Layer 5 of a small transformer language model trained on English Wikipedia (15 layers, counted from 0, width 64).
A neuron's activation on a vector x is GELU(gate . x) times (in . x), where the dot is the dot product.

Input weights of the MLP neurons that the questions are about. A number n stands for (n - 500) times 0.002.
n13 gate: 488 513 496 362 479 398 471 269 572 409 426 629 488 374 636 508 806 467 370 566 435 318 496 751 350 558 703 533 641 287 471 352 801 448 336 582 462 479 496 624 691 706 533 361 508 325 651 318 344 658 748 379 638 329 340 439 487 335 529 721 438 713 386 438
n15 gate: 405 264 346 816 646 704 504 492 406 577 871 473 473 411 610 584 585 677 440 641 515 660 410 478 279 581 308 607 446 451 314 435 448 481 599 640 512 489 512 736 474 626 611 465 489 391 572 328 451 319 508 535 458 489 450 710 585 340 450 396 538 466 726 397
n25 gate: 466 527 435 374 576 298 695 339 569 591 353 360 413 408 391 583 248 527 548 696 455 492 433 439 600 682 388 715 530 609 443 628 449 640 748 451 477 436 481 628 734 410 700 581 489 448 429 455 594 352 477 561 652 533 212 778 527 673 515 428 519 324 504 523
n26 gate: 595 443 512 500 343 607 629 480 533 424 344 512 657 528 479 689 597 657 268 592 346 500 504 637 241 448 496 572 810 782 605 611 574 282 432 409 646 452 480 426 402 508 468 381 734 642 484 504 309 343 182 621 419 575 321 461 686 372 383 553 291 476 590 376
n28 gate: 339 508 492 481 496 164 414 535 256 407 465 175 387 492 706 512 602 508 462 492 523 561 485 588 409 473 599 365 399 427 312 335 624 523 496 431 352 439 480 397 568 535 481 835 431 375 217 457 412 609 716 321 352 602 585 580 422 531 589 500 713 454 343 658
n35 gate: 652 623 638 262 703 516 504 701 404 597 423 642 468 659 657 536 537 297 286 580 620 563 595 427 599 447 306 500 277 568 406 444 672 398 364 408 631 524 598 367 635 508 504 632 480 437 420 108 344 532 652 504 529 504 394 227 757 472 245 529 650 464 529 379
n42 gate: 544 318 419 644 382 500 522 515 597 441 662 452 345 400 715 324 396 500 659 445 442 450 363 500 349 471 545 559 356 485 437 164 450 443 533 471 652 580 456 659 543 324 661 669 540 428 609 441 723 452 429 578 444 734 503 442 697 690 566 315 471 707 496 299
n47 gate: 488 726 681 484 520 283 427 702 354 592 440 328 363 565 488 432 476 264 700 687 488 404 449 602 520 684 443 552 520 393 254 611 562 710 615 543 516 563 246 574 382 663 612 492 378 661 346 364 409 580 658 488 762 402 356 312 468 631 492 556 308 618 691 365
n55 gate: 508 404 404 430 536 398 304 673 525 659 579 238 508 392 744 484 616 273 337 516 488 454 379 564 453 468 634 599 357 311 452 240 465 458 217 626 488 740 624 422 590 706 575 496 386 336 375 417 532 396 581 548 384 726 229 270 416 539 584 380 508 563 516 508
n64 gate: 384 551 473 324 394 465 241 591 400 785 554 352 484 717 428 294 508 516 527 535 527 638 683 585 531 473 775 628 449 728 614 554 519 564 662 596 528 585 594 664 508 710 290 460 277 378 573 282 384 430 460 488 288 404 493 615 484 616 328 374 387 504 734 570
n65 gate: 477 461 602 489 555 554 359 449 599 504 648 512 465 268 600 512 531 488 267 752 473 581 359 681 527 566 715 329 508 708 351 597 511 409 739 535 594 662 555 456 321 419 659 595 665 603 231 660 458 613 457 484 277 416 340 626 488 794 410 618 473 542 710 508
n92 gate: 331 432 425 456 567 566 256 621 429 422 589 388 519 654 828 411 703 355 584 507 478 535 369 482 438 537 393 519 287 743 658 511 435 500 393 445 492 412 624 867 409 326 404 701 566 609 482 615 574 504 285 511 455 376 458 515 579 304 552 545 548 702 500 433
n100 gate: 417 589 670 429 589 353 585 516 361 653 472 295 351 654 406 672 427 327 590 432 385 538 221 663 390 315 447 624 464 504 650 432 535 632 631 488 435 373 658 690 410 636 204 537 425 760 445 664 452 548 512 435 613 441 356 563 718 620 287 746 512 635 300 464
n101 gate: 281 237 469 543 308 414 539 245 409 944 595 474 234 443 544 487 597 361 389 448 701 586 589 558 309 269 553 652 269 457 311 504 630 610 483 521 666 328 474 393 551 565 422 624 384 317 174 409 599 387 469 421 539 572 321 483 557 629 291 356 721 539 575 552
n126 gate: 310 431 464 516 528 168 504 646 427 436 664 356 524 658 541 600 399 560 559 675 512 583 379 825 375 460 574 344 504 496 561 663 450 593 651 453 508 492 581 619 680 759 460 647 413 422 567 408 413 452 431 512 899 492 433 242 456 691 620 560 504 543 565 218
n129 gate: 516 419 549 208 383 464 382 683 390 649 488 585 484 724 414 448 614 705 528 720 532 529 437 386 677 460 488 456 351 416 626 388 512 449 639 572 496 389 496 318 421 588 468 336 575 315 397 588 608 266 569 464 314 796 342 606 557 600 254 783 367 750 377 444
n141 gate: 481 609 751 575 338 492 546 461 360 454 496 527 689 488 417 600 690 596 413 748 670 697 169 507 387 211 571 393 535 321 492 618 548 619 485 413 535 553 705 385 737 645 450 641 527 745 500 350 645 512 328 620 388 613 466 602 457 443 631 543 462 561 469 454
n146 gate: 78 504 483 687 600 336 630 236 371 338 442 450 508 408 424 633 689 305 565 451 463 504 378 590 549 658 279 674 342 459 504 459 484 444 545 467 538 323 379 700 781 657 463 623 295 398 578 284 578 496 656 725 550 654 304 589 462 611 504 701 566 520 407 422
n163 gate: 500 461 555 691 641 538 602 513 616 496 458 161 398 350 461 479 346 407 463 504 387 465 479 584 305 538 569 661 483 307 761 349 471 488 588 525 944 248 402 622 417 677 551 202 550 591 500 373 366 521 470 641 560 338 196 691 577 521 394 705 377 366 539 386
n213 gate: 439 453 376 357 554 671 353 652 381 458 377 554 724 554 630 393 729 554 413 565 462 356 553 518 647 504 406 473 585 454 453 572 809 575 542 728 446 489 392 642 534 768 362 613 583 451 538 527 378 677 235 314 434 323 490 229 589 637 658 554 512 375 641 599
n223 gate: 553 725 496 553 801 439 558 387 496 654 458 719 396 341 504 396 616 373 477 454 481 552 226 518 451 438 418 358 554 606 357 763 504 612 500 511 426 321 245 543 681 366 668 473 318 492 447 561 534 627 391 767 369 587 433 451 279 481 500 369 423 295 676 523
n239 gate: 230 568 369 550 599 153 596 424 586 801 638 362 417 648 581 583 436 342 570 692 586 698 593 519 616 559 403 362 456 586 687 633 531 389 210 473 416 394 504 362 713 504 697 520 496 395 442 385 445 488 648 560 520 728 351 450 500 559 310 588 547 519 375 653
n240 gate: 492 380 484 408 595 484 570 281 552 619 622 234 426 446 613 525 653 357 300 541 331 462 532 550 484 328 784 480 689 346 343 545 429 349 719 443 290 524 409 450 544 447 618 417 411 544 508 516 532 291 591 549 451 873 346 600 780 805 537 657 672 561 458 378
n245 gate: 597 470 352 448 383 455 462 805 479 643 575 410 674 542 554 767 553 357 541 571 615 449 426 372 106 587 546 594 640 340 587 511 518 588 649 433 310 522 489 496 530 612 594 527 578 603 426 432 675 458 347 553 379 511 513 588 409 590 243 470 444 236 423 736
n253 gate: 429 436 803 566 392 418 544 628 576 579 413 377 385 408 537 195 656 516 434 614 578 545 694 624 407 488 678 623 377 684 444 300 377 408 555 661 524 594 560 125 504 599 543 359 410 422 621 417 724 552 693 364 556 543 372 442 572 618 325 696 532 250 585 559
n13 in: 507 556 321 446 452 383 411 466 598 530 393 363 626 500 651 603 325 237 786 607 678 562 674 63 634 526 394 603 470 573 646 427 697 432 592 500 403 460 530 511 504 393 390 545 500 384 336 585 471 533 658 467 478 507 510 543 459 434 548 571 363 697 353 452
n15 in: 526 397 492 500 549 630 401 649 417 470 617 470 345 462 311 440 389 356 581 523 429 366 500 596 485 364 658 447 523 392 420 204 401 471 283 694 546 582 443 473 807 335 658 358 422 700 511 349 283 523 527 584 420 722 487 637 492 193 526 367 534 552 423 327
n25 in: 634 585 596 385 518 471 400 459 413 687 577 353 441 322 500 493 300 364 644 456 421 542 163 292 471 577 451 752 555 612 578 558 450 265 562 359 441 558 459 568 543 431 533 556 630 536 366 628 627 621 485 386 456 417 500 669 530 682 335 419 668 203 504 453
n26 in: 411 392 552 437 573 589 569 192 363 320 423 333 732 262 667 329 392 457 441 457 327 522 680 407 429 564 671 842 397 250 651 772 608 583 445 585 396 581 306 297 340 376 440 609 623 214 453 483 547 616 487 569 608 546 538 735 656 436 513 625 354 525 278 462
n28 in: 515 634 366 588 240 504 437 579 536 641 477 394 402 599 516 649 678 735 385 278 326 381 657 515 531 469 472 414 543 442 294 333 629 667 387 446 441 453 551 403 638 177 644 552 736 412 210 449 803 476 448 445 476 396 514 515 528 395 700 579 668 465 440 484
n35 in: 447 616 508 451 477 587 427 562 451 235 726 738 442 578 598 665 570 412 526 466 523 228 323 467 244 631 681 458 589 846 422 420 719 541 462 568 527 568 508 630 613 473 416 523 686 398 515 442 698 508 457 531 260 474 628 485 457 603 334 546 757 545 379 401
n42 in: 475 496 536 598 424 394 446 554 595 475 518 285 637 623 797 400 467 417 458 639 422 414 227 337 623 644 544 353 371 387 641 564 472 510 674 553 608 415 623 493 465 447 450 562 458 500 454 629 610 514 635 129 370 553 406 560 598 703 536 525 557 592 500 247
n47 in: 680 368 704 341 412 355 736 757 442 552 472 627 655 472 744 536 496 556 644 252 379 173 481 414 589 500 670 575 500 418 688 197 508 538 531 426 400 429 364 565 632 445 571 532 614 438 465 464 575 528 488 388 348 566 597 450 204 559 603 288 702 437 609 579
n55 in: 422 467 509 610 566 297 373 689 594 608 565 332 369 194 557 458 458 430 331 519 385 519 710 491 573 140 543 272 972 532 524 639 599 74 597 809 768 431 627 418 299 426 421 481 472 354 390 514 643 383 699 279 415 532 463 532 613 333 739 566 477 477 581 546
n64 in: 511 629 599 485 492 623 416 500 582 519 571 383 489 553 450 748 428 428 589 425 782 425 452 382 411 391 619 459 640 310 534 489 569 496 556 552 549 616 667 314 755 507 264 312 440 267 645 440 821 440 336 390 367 478 586 633 447 384 534 428 568 229 577 601
n65 in: 657 492 706 420 632 859 683 488 549 442 608 635 496 289 524 705 402 554 292 454 652 569 428 610 742 504 445 434 384 657 395 577 699 447 592 634 481 546 500 413 382 615 392 492 481 659 714 361 634 675 547 422 543 436 676 402 625 419 663 621 388 511 716 581
n92 in: 578 462 624 680 402 430 421 413 575 526 496 537 755 617 626 489 810 526 383 600 577 316 606 532 456 320 511 407 695 615 436 593 507 791 277 493 428 478 447 288 526 783 470 401 674 632 674 541 530 324 576 515 515 372 474 595 572 515 455 606 597 430 774 515
n100 in: 673 355 665 514 363 490 468 550 417 588 423 626 546 352 511 584 783 493 503 663 431 292 582 500 233 230 421 280 374 472 574 490 524 469 722 635 493 739 370 432 353 500 566 482 503 517 507 573 601 465 532 507 528 647 384 479 588 385 577 549 598 645 482 650
n101 in: 496 517 897 488 361 512 449 360 473 487 341 597 534 415 220 483 508 525 335 350 728 325 730 309 471 433 904 487 487 417 610 654 630 553 500 496 513 304 424 500 648 655 312 718 454 278 512 340 479 449 713 530 496 562 412 377 343 446 546 445 685 736 624 370
n126 in: 522 224 372 621 436 419 474 375 435 470 631 365 519 538 377 605 436 440 522 556 522 430 581 564 452 504 397 253 515 622 621 827 671 304 730 615 651 470 436 681 665 828 537 588 504 529 552 511 545 575 527 504 436 316 493 408 568 623 684 617 728 400 546 358
n129 in: 618 476 424 341 584 359 608 251 453 647 460 397 500 704 528 345 548 476 496 543 262 719 310 481 539 460 666 888 460 445 476 213 523 592 704 382 652 453 444 447 679 409 622 674 426 465 355 203 488 313 693 480 548 512 493 578 520 421 460 576 389 437 351 630
n141 in: 766 545 722 366 548 635 573 642 449 540 192 448 560 508 689 400 780 580 630 707 441 496 425 424 575 492 295 288 371 298 326 341 449 344 619 401 431 397 516 261 524 532 488 480 591 417 425 500 838 355 622 767 476 429 447 421 524 472 548 355 536 551 443 668
n146 in: 430 656 531 703 540 383 127 384 464 284 337 266 385 700 604 297 571 354 453 443 400 495 625 417 444 540 279 641 496 814 260 531 419 543 461 335 776 347 389 446 656 478 447 590 465 552 491 328 723 213 522 682 549 496 542 392 509 601 557 806 333 557 375 268
n163 in: 410 536 567 237 647 663 587 293 579 626 492 370 718 512 649 413 357 437 569 453 380 224 396 444 380 330 282 567 496 582 484 797 477 378 437 430 583 492 405 289 473 520 508 388 426 419 605 524 473 670 404 524 706 539 503 504 361 743 476 798 626 702 516 265
n213 in: 549 92 338 379 525 451 367 567 583 302 488 517 674 450 504 554 479 665 573 578 297 392 524 387 678 413 432 212 363 504 425 647 208 424 345 443 637 451 413 373 261 430 636 429 586 464 455 302 402 546 534 413 608 447 511 407 837 578 467 712 554 565 802 418
n223 in: 364 594 496 423 500 276 395 538 490 776 485 307 657 624 451 504 722 437 718 426 427 422 347 409 544 612 492 437 765 301 553 448 568 381 832 702 609 356 676 565 380 437 456 394 482 544 650 556 352 530 511 579 489 522 520 602 736 474 340 493 522 639 511 522
n239 in: 644 320 378 619 529 644 455 377 655 459 589 314 508 414 720 565 381 528 405 424 696 466 341 538 559 614 392 775 630 592 557 335 398 516 343 276 410 436 688 383 381 621 633 743 648 611 460 662 456 634 619 565 565 607 496 246 643 315 541 663 395 388 216 681
n240 in: 604 635 398 631 455 440 283 590 437 476 520 390 288 332 404 293 451 520 472 649 632 720 329 412 560 545 533 723 545 653 369 713 559 413 540 592 238 335 336 613 667 254 274 475 648 615 480 642 480 638 607 631 700 472 493 313 782 734 472 353 484 556 517 476
n245 in: 456 310 604 645 352 657 481 474 584 526 515 482 589 593 674 397 399 652 587 309 576 562 381 221 612 459 436 434 448 460 489 617 572 658 665 365 545 661 593 451 612 335 412 508 354 504 489 485 936 633 631 459 485 656 471 558 627 548 430 288 441 354 406 595
n253 in: 743 539 624 645 551 663 282 316 535 415 504 521 534 414 587 462 633 432 512 416 563 482 409 524 496 581 296 327 254 316 543 571 557 307 546 542 487 601 812 265 375 458 546 185 617 608 366 597 458 729 392 645 560 600 522 317 816 361 504 590 843 479 582 744

Each question shows a token from some text and the vector x that enters the MLP there. A number n stands for (n - 500) times 0.0063.

" him": 471 319 370 664 430 522 408 426 687 449 501 443 521 483 491 370 343 492 562 572 473 503 604 428 478 573 426 407 556 561 535 428 351 398 445 500 536 514 552 518 592 464 396 584 402 438 623 575 525 481 562 485 483 429 663 476 591 710 466 458 511 494 590 359
Which of these neurons fires most? n42

"s": 415 409 722 451 470 430 436 490 570 573 537 675 385 479 366 482 427 536 525 584 531 435 556 657 432 441 588 406 433 521 601 497 515 418 496 554 480 490 526 630 441 545 420 423 566 680 538 512 296 459 539 344 361 458 663 435 633 493 486 515 459 639 360 514
Which of these neurons fires most? n100

"ral": 516 573 468 461 450 545 525 646 470 440 446 428 557 533 509 559 597 613 551 515 453 541 510 336 358 643 412 504 592 333 533 486 579 626 517 458 517 525 492 462 505 534 476 444 495 516 515 610 502 611 332 498 461 342 846 559 504 498 633 516 548 502 456 577
Which of these neurons fires most? n141

",": 522 561 481 520 477 533 486 620 782 500 481 498 469 439 628 534 594 505 412 548 418 523 521 507 394 516 603 514 479 451 426 407 446 444 449 389 527 516 562 581 434 538 474 483 620 494 476 503 452 528 549 430 481 377 658 494 364 369 487 448 510 512 461 471
Which three neurons fire most, strongest first? n55, n28, n126

" family": 362 579 479 507 517 575 484 470 477 448 527 629 497 650 625 474 543 322 563 506 411 538 613 343 387 458 501 439 487 541 456 430 489 525 503 558 337 655 511 502 429 546 393 446 492 425 508 563 438 517 608 474 467 582 729 287 552 436 605 645 474 367 401 427
Which two neurons fire most, strongest first? n35, n13

"ps": 498 533 527 534 475 385 506 495 525 582 616 372 481 501 649 473 374 584 457 483 357 510 558 536 411 513 659 486 597 508 535 590 189 584 663 480 437 511 571 548 377 543 500 512 501 524 478 552 446 609 453 456 682 341 757 603 557 627 461 448 560 564 512 612
The most active neuron and its activation: n240, at about 0.82

"ilia": 569 545 464 458 453 607 538 355 551 379 445 514 500 399 517 520 348 439 528 391 411 484 504 518 382 535 408 424 472 454 529 478 621 593 498 494 563 578 484 454 386 512 387 473 430 413 357 373 479 440 534 645 538 413 819 542 440 484 491 471 339 387 597 644
Which of these neurons fires most? n42

" be": 419 374 543 601 561 440 423 455 629 501 538 528 549 643 548 411 425 780 322 408 478 604 500 331 392 654 577 468 499 551 499 526 503 528 604 488 483 543 507 567 574 471 688 595 560 592 544 500 434 464 436 449 467 382 733 570 488 390 439 503 472 518 427 484
Which of these neurons fires most? n245

"ross": 578 567 398 517 419 456 506 533 476 485 613 347 432 518 416 644 595 641 500 498 523 401 507 467 498 428 451 417 572 306 508 654 416 329 588 401 435 454 438 579 414 525 613 513 549 617 646 219 445 547 479 444 391 516 727 519 502 551 557 532 576 558 502 509
Which two neurons fire most, strongest first? n126, n28

" Jes": 451 423 676 533 570 470 413 583 431 483 396 487 433 537 526 431 512 519 526 470 507 451 567 448 393 515 705 511 535 581 604 480 409 462 304 553 583 505 504 318 463 374 475 550 370 531 643 441 534 413 449 464 444 527 810 394 430 573 537 529 556 540 512 457
Which of these neurons fires most? n64

" Cha": 493 505 503 425 555 480 447 626 383 573 462 599 480 544 437 469 427 562 545 493 441 494 458 388 509 625 662 521 452 548 499 519 393 375 573 512 513 485 431 606 552 464 483 356 458 437 558 386 550 421 471 477 537 519 877 462 448 489 491 397 467 404 433 513
The most active neuron and its activation: n64, at about 2.3

" |": 515 496 508 470 551 606 604 521 806 581 492 508 521 523 547 479 558 588 450 570 594 499 488 472 532 577 525 479 521 525 438 539 471 402 478 487 467 511 508 463 428 359 436 548 419 562 534 449 499 449 455 444 537 304 472 512 474 399 558 474 601 551 507 519
Which of these neurons fires most? n65

" two": 380 546 581 536 550 479 520 466 625 424 515 445 559 502 529 485 512 586 624 616 575 575 593 228 402 411 469 444 568 572 486 536 518 602 471 451 463 517 504 652 442 469 514 477 566 594 450 534 500 585 443 488 437 654 802 495 544 443 576 495 465 459 556 451
The most active neuron and its activation: n92, at about 0.76

" 1970": 620 378 546 403 575 579 557 526 636 422 382 405 590 487 541 511 468 392 718 545 454 423 559 345 532 660 394 439 505 568 495 455 400 548 510 341 455 417 493 478 555 436 488 519 564 397 515 504 336 542 566 648 608 285 632 509 470 575 492 533 587 519 488 433
Which two neurons fire most, strongest first? n25, n163

" el": 396 503 567 509 441 424 469 487 558 397 384 582 522 447 399 619 438 433 487 577 503 496 458 452 469 685 613 394 596 514 474 498 406 640 386 471 686 589 523 577 430 295 630 541 505 484 605 541 401 436 485 450 398 633 764 480 542 451 591 552 427 416 564 581
The most active neuron and its activation: n163, at about 0.31

"ial": 440 566 408 360 481 560 551 562 490 371 489 384 589 535 512 525 560 642 460 553 441 493 499 439 440 441 372 574 494 388 444 404 584 613 607 438 614 599 563 433 424 638 500 412 547 443 517 550 390 566 518 580 485 380 808 580 516 678 536 517 542 537 547 652
Which of these neurons fires most? n213

"ing": 450 384 405 581 491 488 444 492 708 397 494 417 577 668 349 484 584 467 563 504 387 478 579 506 379 458 492 387 590 502 517 419 366 429 452 624 484 572 435 493 432 335 443 547 509 561 565 609 604 522 437 577 508 352 593 549 615 489 413 506 522 552 596 443
The most active neuron and its activation: n92, at about 2.4

"nis": 565 517 440 558 516 402 656 411 409 414 651 409 522 412 548 490 422 451 636 463 403 530 484 651 420 569 454 474 560 519 507 590 512 650 510 388 603 571 419 385 413 479 386 487 530 436 499 427 419 678 513 498 490 299 707 556 539 538 605 522 489 487 612 614
Which three neurons fire most, strongest first? n126, n163, n65

" la": 554 612 417 480 544 533 524 462 459 535 504 577 432 441 453 531 354 453 639 429 464 401 405 375 473 465 581 468 527 522 616 510 503 544 531 538 590 457 462 456 568 494 470 452 519 410 515 444 516 508 411 468 538 552 917 498 416 440 423 387 409 418 414 521
Which two neurons fire most, strongest first? n245, n223

" efforts": 497 476 288 665 514 492 408 416 624 397 559 441 554 630 435 482 391 375 576 514 470 431 500 465 583 498 413 421 536 605 680 323 444 428 577 498 421 581 490 549 498 407 489 536 484 443 468 629 444 476 406 364 520 412 667 561 617 609 442 534 562 487 477 303
Which two neurons fire most, strongest first? n42, n126

" Chand": 523 515 563 539 522 585 310 476 404 522 430 562 533 531 488 643 515 615 440 501 545 542 491 408 486 411 578 482 499 556 391 405 377 486 550 453 398 534 551 358 527 443 427 602 401 537 420 437 638 463 585 533 534 262 759 408 523 432 389 536 547 515 382 470
Which three neurons fire most, strongest first? n141, n28, n35

" Tra": 429 560 552 574 489 443 418 342 381 675 495 412 449 499 377 462 384 420 479 417 472 464 553 416 505 508 538 429 429 569 568 571 379 383 561 581 580 451 562 429 410 523 487 488 362 426 453 427 519 575 545 569 544 367 804 601 513 417 483 480 543 577 404 487
The most active neuron and its activation: n101, at about 1.9

"cy": 415 417 469 419 493 613 511 523 423 426 472 602 433 575 453 580 499 502 641 435 460 518 660 478 459 628 425 362 483 523 596 651 490 373 455 527 605 596 640 400 292 474 466 575 558 381 376 446 460 563 535 533 485 243 686 515 545 529 449 433 650 490 418 553
Which of these neurons fires most? n35

" ran": 543 480 351 708 434 532 481 309 547 486 537 510 598 588 545 541 396 603 525 517 520 566 468 367 476 427 541 400 603 565 466 491 515 542 475 586 415 576 565 441 619 524 579 592 384 675 349 368 462 375 501 524 538 474 688 569 520 345 600 479 564 517 277 423
Which three neurons fire most, strongest first? n15, n28, n239

" Hy": 391 509 574 580 452 524 468 368 420 530 483 417 509 323 440 439 452 376 465 496 521 488 540 473 430 368 617 497 416 442 438 509 324 437 512 527 464 424 536 576 374 481 464 543 374 560 535 467 427 583 651 486 489 526 830 429 481 378 542 428 663 477 562 507
Which of these neurons fires most? n101

"ure": 497 309 386 510 492 396 639 423 413 428 444 553 440 474 590 567 399 456 388 409 456 479 466 511 317 483 387 484 380 472 548 487 569 504 726 474 450 526 465 513 410 514 368 436 528 484 474 515 498 551 495 483 502 242 730 474 664 540 594 440 575 524 477 523
Which three neurons fire most, strongest first? n100, n126, n213

" (": 543 515 543 489 507 521 608 387 605 558 401 551 467 476 584 459 551 580 646 498 612 381 609 698 558 578 538 460 486 594 397 452 537 483 492 475 554 418 521 461 382 547 523 526 613 529 666 497 421 511 447 513 470 444 766 695 501 447 634 435 527 454 455 416
Which two neurons fire most, strongest first? n240, n25

" &": 574 674 527 463 386 547 456 559 677 471 463 526 522 407 635 591 525 468 254 412 493 401 475 539 320 478 589 471 550 536 574 605 429 412 651 431 525 610 561 494 458 655 443 626 558 433 344 484 562 655 538 538 500 462 579 475 401 378 558 521 474 554 473 453
Which three neurons fire most, strongest first? n65, n55, n26

" felt": 531 379 296 656 529 596 450 633 629 460 500 485 441 640 403 441 378 450 480 543 463 521 573 429 474 553 354 415 499 628 542 398 506 643 439 489 613 530 523 533 537 533 624 621 545 545 551 443 483 421 512 627 494 406 720 600 579 598 505 470 646 609 479 441
Which of these neurons fires most? n15

" president": 435 426 469 587 584 443 513 521 541 582 524 513 601 653 494 650 556 605 552 552 561 602 575 432 461 713 480 541 537 615 536 364 487 281 357 453 588 575 552 302 464 495 609 469 462 383 498 624 562 476 557 447 541 749 670 517 522 624 597 625 492 394 471 427
Which of these neurons fires most? n239

"va": 479 592 542 634 508 506 544 480 496 584 435 470 447 293 601 419 331 568 547 455 449 559 581 532 495 626 470 480 568 469 541 677 507 528 585 450 629 568 438 598 456 582 538 298 465 392 276 509 526 392 417 439 624 304 740 513 447 473 420 511 444 480 383 593
Which of these neurons fires most? n25

" in": 409 444 448 449 453 604 496 404 809 444 527 501 521 578 474 558 491 521 533 544 495 470 541 605 442 444 506 512 476 429 467 461 433 489 549 393 500 524 456 455 490 603 565 420 520 524 543 441 439 558 555 491 517 475 590 538 389 422 533 429 435 511 498 405
The most active neuron and its activation: n163, at about 0.81

"er": 567 425 487 513 468 558 424 533 445 506 517 518 498 560 586 549 578 244 483 606 551 610 538 460 437 581 582 554 524 501 413 640 432 386 540 576 336 559 581 425 238 416 489 404 501 645 553 581 482 607 512 490 532 226 712 552 565 472 590 439 468 593 422 523
Which of these neurons fires most? n65

" annual": 471 510 413 530 434 574 528 413 612 509 519 429 458 581 390 488 475 502 614 546 556 522 426 249 442 408 427 520 466 472 405 379 713 534 513 430 464 551 526 412 580 469 463 415 486 564 367 560 424 501 478 554 462 574 781 514 545 302 548 550 419 667 481 512
Which two neurons fire most, strongest first? n129, n141

"ang": 504 412 563 663 607 543 495 755 363 555 429 562 434 575 584 583 552 489 543 576 526 427 460 593 491 548 516 572 466 438 386 609 400 375 524 462 343 566 415 589 436 554 276 483 484 499 507 470 581 426 416 554 472 325 579 572 435 357 537 568 513 617 344 435
Which two neurons fire most, strongest first? n100, n141

"nu": 458 494 373 575 636 605 440 500 487 573 465 523 449 388 362 449 478 638 443 413 512 377 515 462 491 707 395 442 537 582 589 558 417 635 582 574 621 474 425 383 598 387 535 422 469 525 324 629 458 656 512 733 540 472 482 504 544 454 522 779 473 652 462 446
Which two neurons fire most, strongest first? n163, n146

"ino": 480 530 415 502 662 519 631 495 549 500 495 559 460 442 528 471 520 359 616 615 443 454 433 350 446 480 653 448 430 370 546 515 436 516 500 440 525 486 516 498 476 426 393 439 461 489 545 503 503 475 424 631 493 342 846 373 425 524 489 448 506 433 419 602
The most active neuron and its activation: n223, at about 0.34

" credit": 459 340 419 514 451 542 386 557 521 570 405 466 638 448 471 527 530 503 491 524 481 602 463 386 457 586 620 561 585 614 489 387 508 443 653 555 397 608 581 424 445 333 510 531 492 615 555 556 466 534 493 397 467 503 751 623 628 712 504 538 602 512 475 344
Which three neurons fire most, strongest first? n240, n42, n245

"e": 480 452 370 604 458 512 598 470 607 483 533 520 528 549 468 460 424 541 539 535 384 487 565 457 389 527 363 471 450 437 536 461 519 497 517 546 450 632 507 491 325 536 441 401 547 700 387 539 448 490 337 498 503 148 713 591 601 457 495 597 536 517 455 496
Which three neurons fire most, strongest first? n213, n26, n92

"-": 449 546 615 515 467 450 436 482 709 610 440 455 565 349 516 408 361 593 511 442 510 428 586 408 464 476 551 444 480 532 529 527 436 535 506 431 394 348 537 569 315 569 561 536 522 391 529 520 564 543 534 670 352 373 652 534 558 544 541 490 578 428 559 567
Which of these neurons fires most? n15